Layer 6 of a small transformer language model trained on English Wikipedia (16 layers, counted from 0, width 64).
A neuron's activation on a vector x is SiLU(gate . x) times (in . x), where the dot is the dot product.
The model reads these tokens: " based" " on" " agriculture" "," " especially" " with" " a" " focus" " on" " " "ric" "e" " and" " co" "con" "ut" " cult"

The vector x that enters this layer's MLP at each token. A number n stands for (n - 128) times 0.012.
0 " based": 162, 85, 115, 71, 130, 49, 133, 151, 98, 177, 183, 85, 107, 128, 131, 124, 123, 131, 71, 57, 126, 142, 67, 62, 111, 106, 78, 92, 107, 175, 112, 47, 100, 125, 115, 109, 86, 143, 165, 157, 124, 106, 126, 87, 153, 120, 143, 105, 175, 111, 84, 217, 84, 123, 153, 154, 149, 168, 86, 108, 128, 85, 124, 126
1 " on": 145, 98, 99, 81, 157, 114, 135, 77, 132, 136, 121, 74, 82, 161, 127, 117, 167, 131, 119, 89, 146, 170, 149, 77, 82, 74, 63, 133, 82, 135, 137, 90, 128, 114, 105, 115, 140, 145, 169, 158, 81, 185, 100, 128, 138, 122, 159, 82, 163, 126, 104, 172, 130, 162, 153, 121, 170, 124, 142, 125, 128, 131, 113, 82
2 " agriculture": 132, 129, 65, 56, 119, 66, 150, 111, 92, 142, 120, 118, 96, 94, 160, 157, 123, 126, 66, 81, 151, 139, 79, 129, 117, 85, 51, 118, 126, 143, 141, 121, 121, 158, 117, 85, 172, 139, 129, 130, 115, 145, 156, 156, 134, 124, 132, 141, 157, 158, 129, 157, 115, 144, 169, 115, 161, 175, 95, 124, 136, 69, 172, 137
3 ",": 108, 105, 93, 91, 120, 121, 143, 117, 127, 149, 110, 97, 105, 106, 150, 141, 136, 123, 89, 71, 115, 109, 113, 117, 99, 54, 85, 97, 108, 113, 140, 80, 136, 139, 104, 129, 147, 173, 107, 91, 143, 155, 127, 121, 151, 129, 109, 92, 120, 143, 94, 163, 109, 187, 143, 101, 160, 122, 102, 137, 100, 115, 121, 127
4 " especially": 119, 102, 110, 84, 129, 23, 143, 111, 124, 159, 110, 155, 124, 115, 144, 181, 152, 130, 98, 123, 124, 88, 84, 57, 90, 73, 51, 114, 132, 157, 123, 128, 128, 149, 93, 149, 73, 150, 164, 129, 128, 131, 94, 118, 130, 93, 122, 121, 92, 166, 48, 169, 123, 152, 123, 144, 120, 155, 100, 145, 124, 106, 92, 148
5 " with": 146, 105, 120, 75, 141, 103, 145, 76, 131, 148, 103, 117, 105, 159, 136, 149, 155, 108, 96, 81, 115, 132, 93, 69, 92, 72, 62, 126, 93, 139, 149, 101, 143, 105, 97, 140, 73, 138, 162, 136, 112, 185, 105, 130, 151, 155, 189, 92, 110, 126, 58, 185, 121, 148, 170, 117, 135, 107, 108, 112, 96, 145, 134, 121
6 " a": 120, 91, 90, 73, 180, 111, 154, 130, 119, 137, 126, 129, 110, 161, 118, 105, 140, 133, 79, 86, 113, 118, 137, 139, 95, 64, 71, 112, 141, 95, 123, 122, 148, 98, 53, 134, 94, 129, 174, 110, 136, 133, 109, 137, 160, 109, 162, 92, 93, 133, 146, 116, 168, 125, 145, 149, 121, 147, 108, 125, 130, 77, 133, 145
7 " focus": 175, 98, 117, 78, 158, 7, 152, 185, 108, 130, 169, 90, 76, 155, 122, 151, 103, 144, 99, 107, 132, 167, 53, 107, 85, 116, 75, 84, 160, 115, 97, 41, 40, 122, 89, 92, 101, 130, 169, 107, 116, 127, 103, 123, 123, 107, 115, 123, 120, 133, 96, 131, 136, 149, 124, 114, 113, 164, 46, 152, 86, 56, 147, 126
8 " on": 161, 92, 116, 92, 146, 132, 117, 89, 141, 111, 121, 55, 93, 148, 120, 156, 170, 128, 124, 64, 137, 153, 99, 72, 87, 76, 65, 115, 100, 128, 113, 102, 140, 100, 87, 118, 137, 155, 152, 156, 111, 206, 118, 158, 126, 133, 159, 81, 106, 147, 111, 119, 134, 166, 150, 105, 172, 129, 116, 139, 109, 113, 118, 52
9 " ": 121, 157, 92, 96, 137, 108, 132, 145, 137, 139, 151, 95, 100, 113, 160, 117, 146, 135, 124, 73, 104, 113, 81, 113, 97, 56, 117, 74, 101, 35, 86, 110, 141, 128, 111, 135, 131, 125, 124, 141, 111, 149, 105, 158, 179, 108, 130, 134, 96, 130, 112, 180, 121, 158, 148, 128, 103, 141, 132, 155, 97, 81, 130, 98
10 "ric": 151, 75, 116, 106, 100, 88, 106, 136, 187, 172, 151, 74, 104, 87, 123, 105, 133, 132, 97, 106, 117, 127, 34, 124, 133, 106, 34, 98, 81, 103, 130, 132, 140, 165, 112, 121, 145, 121, 149, 150, 110, 109, 148, 156, 175, 130, 119, 112, 89, 198, 124, 166, 123, 111, 125, 144, 80, 186, 97, 139, 65, 140, 225, 156
11 "e": 134, 92, 134, 71, 132, 88, 146, 131, 112, 170, 90, 148, 123, 98, 150, 160, 165, 67, 72, 80, 129, 114, 82, 147, 138, 88, 41, 113, 140, 94, 98, 109, 180, 112, 123, 91, 118, 153, 149, 113, 136, 83, 105, 190, 154, 114, 146, 116, 176, 168, 85, 127, 159, 144, 106, 90, 109, 131, 142, 118, 135, 131, 144, 117
12 " and": 146, 77, 93, 64, 129, 113, 124, 85, 147, 158, 125, 94, 84, 168, 115, 165, 125, 96, 121, 80, 128, 98, 92, 96, 88, 69, 76, 111, 133, 81, 99, 84, 167, 145, 110, 132, 126, 158, 131, 116, 129, 140, 154, 123, 143, 135, 146, 101, 57, 140, 55, 128, 122, 154, 92, 141, 120, 107, 109, 136, 129, 142, 137, 94
13 " co": 158, 96, 86, 100, 122, 72, 86, 110, 78, 158, 95, 127, 132, 111, 114, 78, 143, 147, 129, 64, 121, 153, 85, 167, 137, 110, 61, 77, 149, 45, 139, 76, 82, 156, 124, 122, 181, 131, 172, 132, 82, 131, 99, 114, 155, 73, 107, 109, 84, 84, 131, 128, 145, 125, 107, 84, 64, 143, 78, 173, 108, 67, 116, 111
14 "con": 171, 46, 115, 90, 94, 60, 144, 165, 101, 125, 148, 156, 84, 146, 118, 115, 174, 139, 85, 28, 156, 115, 133, 208, 82, 117, 58, 89, 119, 119, 116, 98, 97, 90, 164, 135, 154, 128, 124, 152, 85, 177, 139, 210, 153, 88, 115, 138, 96, 113, 126, 129, 126, 163, 137, 116, 57, 114, 107, 133, 120, 137, 139, 116
15 "ut": 181, 79, 102, 94, 87, 70, 143, 170, 102, 148, 154, 139, 114, 50, 117, 159, 141, 155, 106, 86, 86, 175, 63, 104, 84, 114, 34, 106, 119, 106, 127, 118, 173, 100, 145, 106, 100, 113, 151, 131, 102, 148, 68, 167, 145, 164, 154, 116, 77, 150, 80, 173, 101, 157, 92, 168, 84, 184, 138, 102, 107, 121, 143, 84
16 " cult": 148, 104, 108, 93, 102, 67, 126, 143, 133, 139, 193, 155, 117, 93, 151, 132, 106, 131, 31, 86, 95, 141, 109, 166, 59, 102, 59, 65, 113, 107, 110, 83, 68, 121, 111, 134, 84, 126, 193, 145, 128, 110, 156, 154, 110, 110, 162, 124, 160, 114, 131, 177, 81, 170, 133, 109, 111, 178, 73, 159, 119, 101, 186, 175

Each question shows the input weights of one neuron of the MLP. A number n stands for (n - 128) times 0.014.

n405 gate: 120, 160, 134, 133, 97, 141, 127, 134, 103, 165, 164, 94, 98, 145, 118, 96, 136, 128, 174, 135, 88, 67, 132, 106, 111, 100, 137, 180, 156, 162, 136, 169, 104, 82, 144, 115, 48, 81, 140, 127, 143, 119, 113, 77, 113, 117, 159, 134, 131, 123, 123, 156, 160, 105, 132, 140, 107, 138, 147, 188, 164, 131, 106, 95
n405 in: 118, 140, 170, 124, 116, 157, 140, 152, 152, 147, 130, 85, 118, 163, 118, 128, 134, 114, 150, 137, 96, 122, 144, 139, 98, 143, 112, 163, 140, 170, 162, 155, 125, 108, 185, 114, 106, 127, 132, 100, 166, 100, 113, 91, 166, 125, 140, 130, 139, 154, 124, 158, 144, 118, 137, 155, 132, 166, 152, 157, 147, 66, 112, 120
On which token does it fire most, and how strongly? 13 " co", at about 0.55

n281 gate: 143, 143, 102, 110, 97, 130, 206, 126, 159, 68, 90, 185, 152, 118, 204, 125, 162, 139, 177, 101, 143, 105, 115, 105, 171, 142, 119, 158, 126, 167, 80, 90, 100, 182, 104, 85, 171, 93, 134, 158, 103, 70, 143, 80, 119, 148, 175, 121, 173, 125, 116, 151, 85, 64, 150, 123, 162, 68, 113, 129, 160, 199, 127, 130
n281 in: 109, 116, 102, 124, 138, 162, 87, 165, 111, 112, 73, 120, 143, 101, 196, 154, 123, 143, 137, 98, 168, 129, 106, 143, 73, 125, 171, 127, 102, 136, 123, 112, 93, 127, 106, 134, 99, 120, 130, 102, 154, 118, 135, 96, 139, 177, 117, 118, 174, 118, 113, 138, 111, 106, 171, 89, 103, 160, 153, 160, 161, 139, 165, 94
It fires most on token 0 " based"

n58 gate: 80, 112, 139, 162, 92, 113, 95, 122, 154, 162, 120, 142, 156, 149, 133, 184, 135, 127, 121, 81, 95, 133, 160, 131, 120, 167, 152, 131, 50, 155, 54, 117, 106, 106, 90, 121, 156, 112, 121, 125, 128, 90, 83, 151, 148, 79, 119, 57, 162, 120, 160, 126, 141, 126, 84, 124, 137, 115, 126, 109, 116, 140, 104, 128
n58 in: 187, 158, 109, 114, 129, 161, 118, 129, 178, 110, 123, 140, 126, 154, 112, 148, 130, 94, 143, 127, 149, 117, 147, 111, 139, 145, 65, 114, 149, 105, 102, 123, 126, 136, 127, 95, 103, 159, 70, 150, 127, 111, 97, 162, 163, 132, 143, 118, 170, 86, 128, 140, 100, 104, 96, 123, 132, 141, 132, 122, 111, 146, 103, 129
It fires most on token 11 "e"

n16 gate: 150, 130, 141, 182, 165, 157, 122, 105, 127, 136, 157, 122, 115, 133, 116, 139, 90, 120, 123, 183, 179, 138, 100, 145, 132, 132, 129, 78, 80, 169, 100, 157, 141, 178, 105, 112, 109, 122, 113, 145, 99, 127, 149, 136, 115, 163, 45, 99, 119, 146, 160, 149, 117, 178, 137, 131, 107, 156, 124, 73, 108, 87, 121, 117
n16 in: 117, 116, 140, 117, 123, 155, 112, 127, 89, 145, 158, 119, 131, 147, 124, 63, 165, 109, 138, 105, 127, 79, 123, 144, 137, 141, 116, 90, 106, 101, 129, 93, 153, 85, 161, 147, 134, 127, 101, 127, 142, 97, 58, 124, 97, 119, 166, 126, 129, 140, 129, 130, 140, 128, 131, 105, 139, 132, 132, 102, 132, 172, 119, 92
On which token does it fire most, and how strongly? 4 " especially", at about 0.27

n430 gate: 212, 128, 150, 150, 118, 127, 167, 106, 167, 149, 82, 152, 131, 178, 158, 100, 78, 145, 134, 90, 150, 84, 126, 173, 124, 120, 145, 104, 171, 89, 110, 122, 113, 74, 135, 88, 137, 155, 68, 131, 102, 112, 114, 117, 132, 165, 86, 96, 119, 98, 137, 146, 117, 76, 132, 184, 112, 109, 175, 119, 129, 115, 95, 118
n430 in: 149, 130, 115, 164, 156, 62, 130, 99, 135, 168, 117, 162, 120, 81, 139, 115, 130, 144, 89, 137, 144, 136, 170, 104, 139, 116, 160, 132, 115, 156, 154, 116, 124, 60, 166, 156, 119, 112, 94, 117, 101, 113, 123, 83, 136, 103, 106, 82, 112, 140, 132, 174, 150, 129, 148, 126, 100, 125, 142, 108, 87, 115, 139, 123
On which three tokens does it fire most, strongest first? 14 "con", 8 " on", 13 " co"

n298 gate: 127, 98, 164, 88, 123, 130, 108, 119, 148, 42, 101, 152, 207, 113, 101, 115, 149, 112, 187, 98, 171, 120, 134, 133, 143, 115, 138, 139, 93, 107, 172, 105, 200, 134, 125, 97, 143, 106, 144, 117, 100, 95, 168, 126, 100, 107, 149, 116, 156, 132, 100, 91, 131, 141, 191, 121, 120, 126, 126, 119, 112, 132, 103, 109
n298 in: 166, 141, 172, 137, 131, 158, 124, 101, 76, 151, 176, 148, 123, 148, 148, 167, 100, 101, 132, 96, 162, 135, 123, 114, 111, 102, 139, 126, 202, 143, 143, 146, 146, 122, 127, 143, 123, 129, 120, 156, 110, 131, 131, 123, 135, 100, 163, 166, 144, 85, 156, 163, 145, 94, 121, 112, 126, 172, 136, 122, 126, 87, 107, 121
It fires most on token 10 "ric"

n47 gate: 188, 126, 136, 116, 109, 119, 116, 107, 122, 179, 140, 104, 190, 121, 126, 174, 84, 110, 168, 165, 151, 105, 132, 126, 149, 108, 127, 142, 131, 144, 110, 145, 162, 114, 113, 155, 115, 139, 108, 120, 105, 148, 107, 175, 191, 133, 120, 117, 109, 192, 149, 89, 124, 140, 125, 90, 118, 101, 160, 150, 95, 106, 148, 75
n47 in: 112, 91, 142, 105, 138, 72, 154, 94, 186, 144, 109, 141, 134, 126, 159, 146, 141, 72, 86, 137, 125, 145, 135, 106, 115, 179, 149, 145, 134, 134, 119, 143, 113, 121, 147, 173, 117, 137, 96, 173, 87, 126, 101, 155, 177, 146, 151, 138, 115, 133, 175, 180, 126, 138, 144, 78, 133, 122, 148, 95, 130, 168, 121, 140
Its two highest activations, in order, are on tokens 11 "e", 10 "ric"

n154 gate: 120, 115, 160, 134, 134, 94, 131, 103, 126, 86, 107, 141, 128, 123, 150, 101, 123, 144, 167, 160, 136, 96, 92, 150, 134, 107, 164, 141, 125, 140, 183, 106, 139, 139, 147, 164, 118, 108, 139, 115, 121, 100, 116, 130, 133, 143, 53, 125, 191, 158, 140, 111, 146, 110, 152, 142, 184, 122, 139, 64, 145, 105, 137, 109
n154 in: 98, 114, 95, 143, 116, 102, 127, 100, 157, 150, 111, 85, 120, 174, 151, 135, 129, 108, 101, 128, 80, 120, 116, 127, 103, 151, 164, 133, 145, 179, 82, 129, 113, 162, 120, 162, 134, 92, 111, 160, 128, 153, 123, 156, 143, 115, 124, 141, 103, 130, 159, 204, 154, 145, 121, 114, 128, 146, 137, 158, 122, 139, 95, 134
It fires most on token 11 "e"

n121 gate: 151, 157, 78, 111, 123, 132, 173, 134, 144, 144, 91, 103, 77, 132, 107, 106, 75, 144, 107, 151, 123, 100, 85, 147, 162, 131, 156, 127, 105, 166, 155, 135, 121, 90, 137, 131, 167, 121, 153, 129, 147, 103, 131, 142, 79, 143, 137, 135, 109, 150, 130, 108, 170, 104, 109, 112, 103, 86, 110, 114, 115, 146, 110, 176
n121 in: 81, 107, 160, 96, 156, 141, 133, 96, 125, 108, 147, 138, 139, 133, 154, 143, 156, 118, 150, 93, 152, 115, 133, 157, 86, 144, 128, 149, 77, 134, 140, 110, 150, 104, 157, 149, 115, 116, 126, 98, 107, 140, 131, 98, 123, 132, 97, 107, 133, 143, 83, 77, 104, 126, 116, 156, 162, 147, 150, 130, 149, 87, 135, 51
Its two highest activations, in order, are on tokens 16 " cult", 13 " co"

n193 gate: 104, 177, 110, 138, 105, 90, 99, 131, 149, 91, 128, 167, 175, 152, 152, 111, 102, 142, 110, 152, 146, 118, 169, 105, 160, 82, 128, 81, 178, 169, 172, 129, 132, 148, 131, 121, 121, 106, 126, 121, 99, 133, 110, 113, 130, 190, 102, 94, 136, 143, 121, 207, 96, 118, 154, 98, 135, 100, 99, 116, 130, 153, 103, 109
n193 in: 115, 120, 145, 120, 120, 127, 154, 124, 148, 162, 100, 129, 93, 144, 153, 113, 118, 142, 159, 131, 136, 164, 129, 147, 113, 110, 143, 98, 180, 168, 119, 131, 153, 114, 130, 122, 133, 161, 177, 119, 102, 176, 194, 121, 144, 122, 159, 143, 101, 115, 139, 152, 144, 143, 141, 79, 137, 139, 118, 123, 121, 137, 78, 131
It fires most on token 5 " with"

n462 gate: 139, 211, 110, 154, 122, 112, 115, 99, 118, 130, 150, 159, 148, 109, 118, 102, 118, 106, 96, 130, 110, 135, 180, 170, 149, 92, 114, 94, 127, 164, 142, 130, 71, 122, 142, 120, 132, 140, 160, 105, 132, 117, 110, 144, 176, 152, 98, 161, 174, 180, 132, 158, 176, 86, 148, 144, 168, 62, 112, 143, 140, 108, 108, 101
n462 in: 124, 130, 148, 135, 103, 103, 136, 138, 152, 143, 110, 106, 120, 149, 139, 131, 141, 90, 102, 123, 130, 88, 163, 162, 171, 95, 161, 163, 178, 133, 153, 149, 114, 105, 104, 150, 151, 151, 165, 141, 110, 129, 111, 170, 147, 133, 155, 125, 148, 147, 121, 155, 108, 112, 119, 146, 145, 124, 129, 160, 129, 130, 100, 128
It fires most on token 15 "ut"

n236 gate: 152, 150, 150, 133, 150, 178, 136, 137, 123, 123, 152, 158, 159, 120, 121, 116, 144, 143, 125, 111, 73, 127, 89, 135, 159, 179, 138, 116, 140, 138, 155, 71, 95, 103, 114, 149, 144, 149, 135, 113, 175, 110, 119, 152, 128, 128, 76, 173, 94, 153, 98, 125, 110, 196, 152, 162, 166, 120, 128, 111, 166, 123, 157, 102
n236 in: 72, 156, 131, 97, 118, 139, 116, 109, 77, 152, 148, 95, 139, 97, 134, 125, 127, 119, 106, 152, 117, 141, 134, 104, 102, 103, 152, 149, 124, 137, 162, 86, 149, 126, 134, 156, 131, 96, 95, 130, 124, 129, 116, 141, 138, 101, 116, 90, 123, 169, 132, 145, 133, 90, 144, 93, 123, 141, 109, 122, 129, 156, 156, 121
On which three tokens does it fire most, strongest first? 3 ",", 14 "con", 13 " co"

n370 gate: 177, 159, 156, 156, 133, 158, 121, 160, 98, 103, 197, 146, 122, 109, 89, 104, 116, 109, 142, 171, 130, 165, 144, 102, 122, 137, 97, 159, 163, 95, 168, 135, 165, 139, 125, 106, 118, 135, 145, 71, 144, 117, 95, 155, 88, 131, 140, 96, 126, 119, 170, 152, 120, 93, 134, 87, 151, 72, 128, 151, 109, 148, 97, 139
n370 in: 159, 98, 104, 130, 147, 134, 172, 141, 134, 100, 109, 116, 148, 136, 106, 105, 106, 135, 136, 104, 182, 87, 124, 121, 129, 89, 137, 154, 129, 143, 104, 113, 135, 97, 127, 104, 191, 119, 111, 188, 139, 116, 140, 147, 118, 148, 159, 144, 129, 83, 128, 125, 111, 127, 131, 155, 149, 150, 135, 142, 126, 145, 142, 132
On which token does it fire most, and how strongly? 4 " especially", at about 0.28

n203 gate: 163, 173, 96, 144, 151, 140, 115, 72, 116, 107, 131, 130, 148, 139, 178, 137, 59, 87, 108, 127, 146, 99, 98, 71, 83, 121, 134, 77, 138, 118, 146, 126, 151, 106, 142, 87, 103, 89, 133, 103, 109, 120, 88, 137, 88, 125, 161, 136, 149, 87, 123, 86, 101, 103, 132, 166, 117, 105, 156, 152, 114, 119, 105, 169
n203 in: 81, 149, 122, 130, 133, 129, 124, 112, 142, 144, 111, 87, 116, 90, 155, 132, 122, 122, 69, 131, 136, 115, 149, 122, 178, 147, 139, 117, 149, 59, 140, 142, 98, 182, 104, 97, 129, 156, 142, 113, 130, 132, 120, 135, 127, 118, 131, 143, 92, 157, 127, 155, 116, 114, 133, 129, 122, 164, 155, 110, 123, 154, 111, 158
It fires most on token 14 "con"

n75 gate: 118, 133, 134, 150, 133, 111, 128, 135, 84, 110, 79, 86, 97, 141, 116, 92, 103, 155, 130, 117, 160, 75, 106, 105, 130, 145, 164, 142, 96, 117, 142, 93, 135, 177, 199, 105, 107, 127, 171, 158, 122, 103, 127, 111, 164, 127, 172, 110, 120, 152, 147, 195, 139, 95, 108, 115, 149, 151, 161, 180, 145, 201, 71, 116
n75 in: 180, 116, 164, 172, 167, 140, 156, 165, 125, 112, 180, 151, 134, 116, 99, 105, 191, 144, 103, 145, 181, 150, 131, 113, 131, 79, 145, 129, 137, 129, 123, 125, 159, 146, 126, 116, 126, 132, 132, 144, 148, 124, 160, 145, 152, 115, 161, 81, 156, 130, 129, 106, 112, 123, 126, 101, 117, 140, 92, 157, 109, 127, 102, 119
On which three tokens does it fire most, strongest first? 0 " based", 1 " on", 2 " agriculture"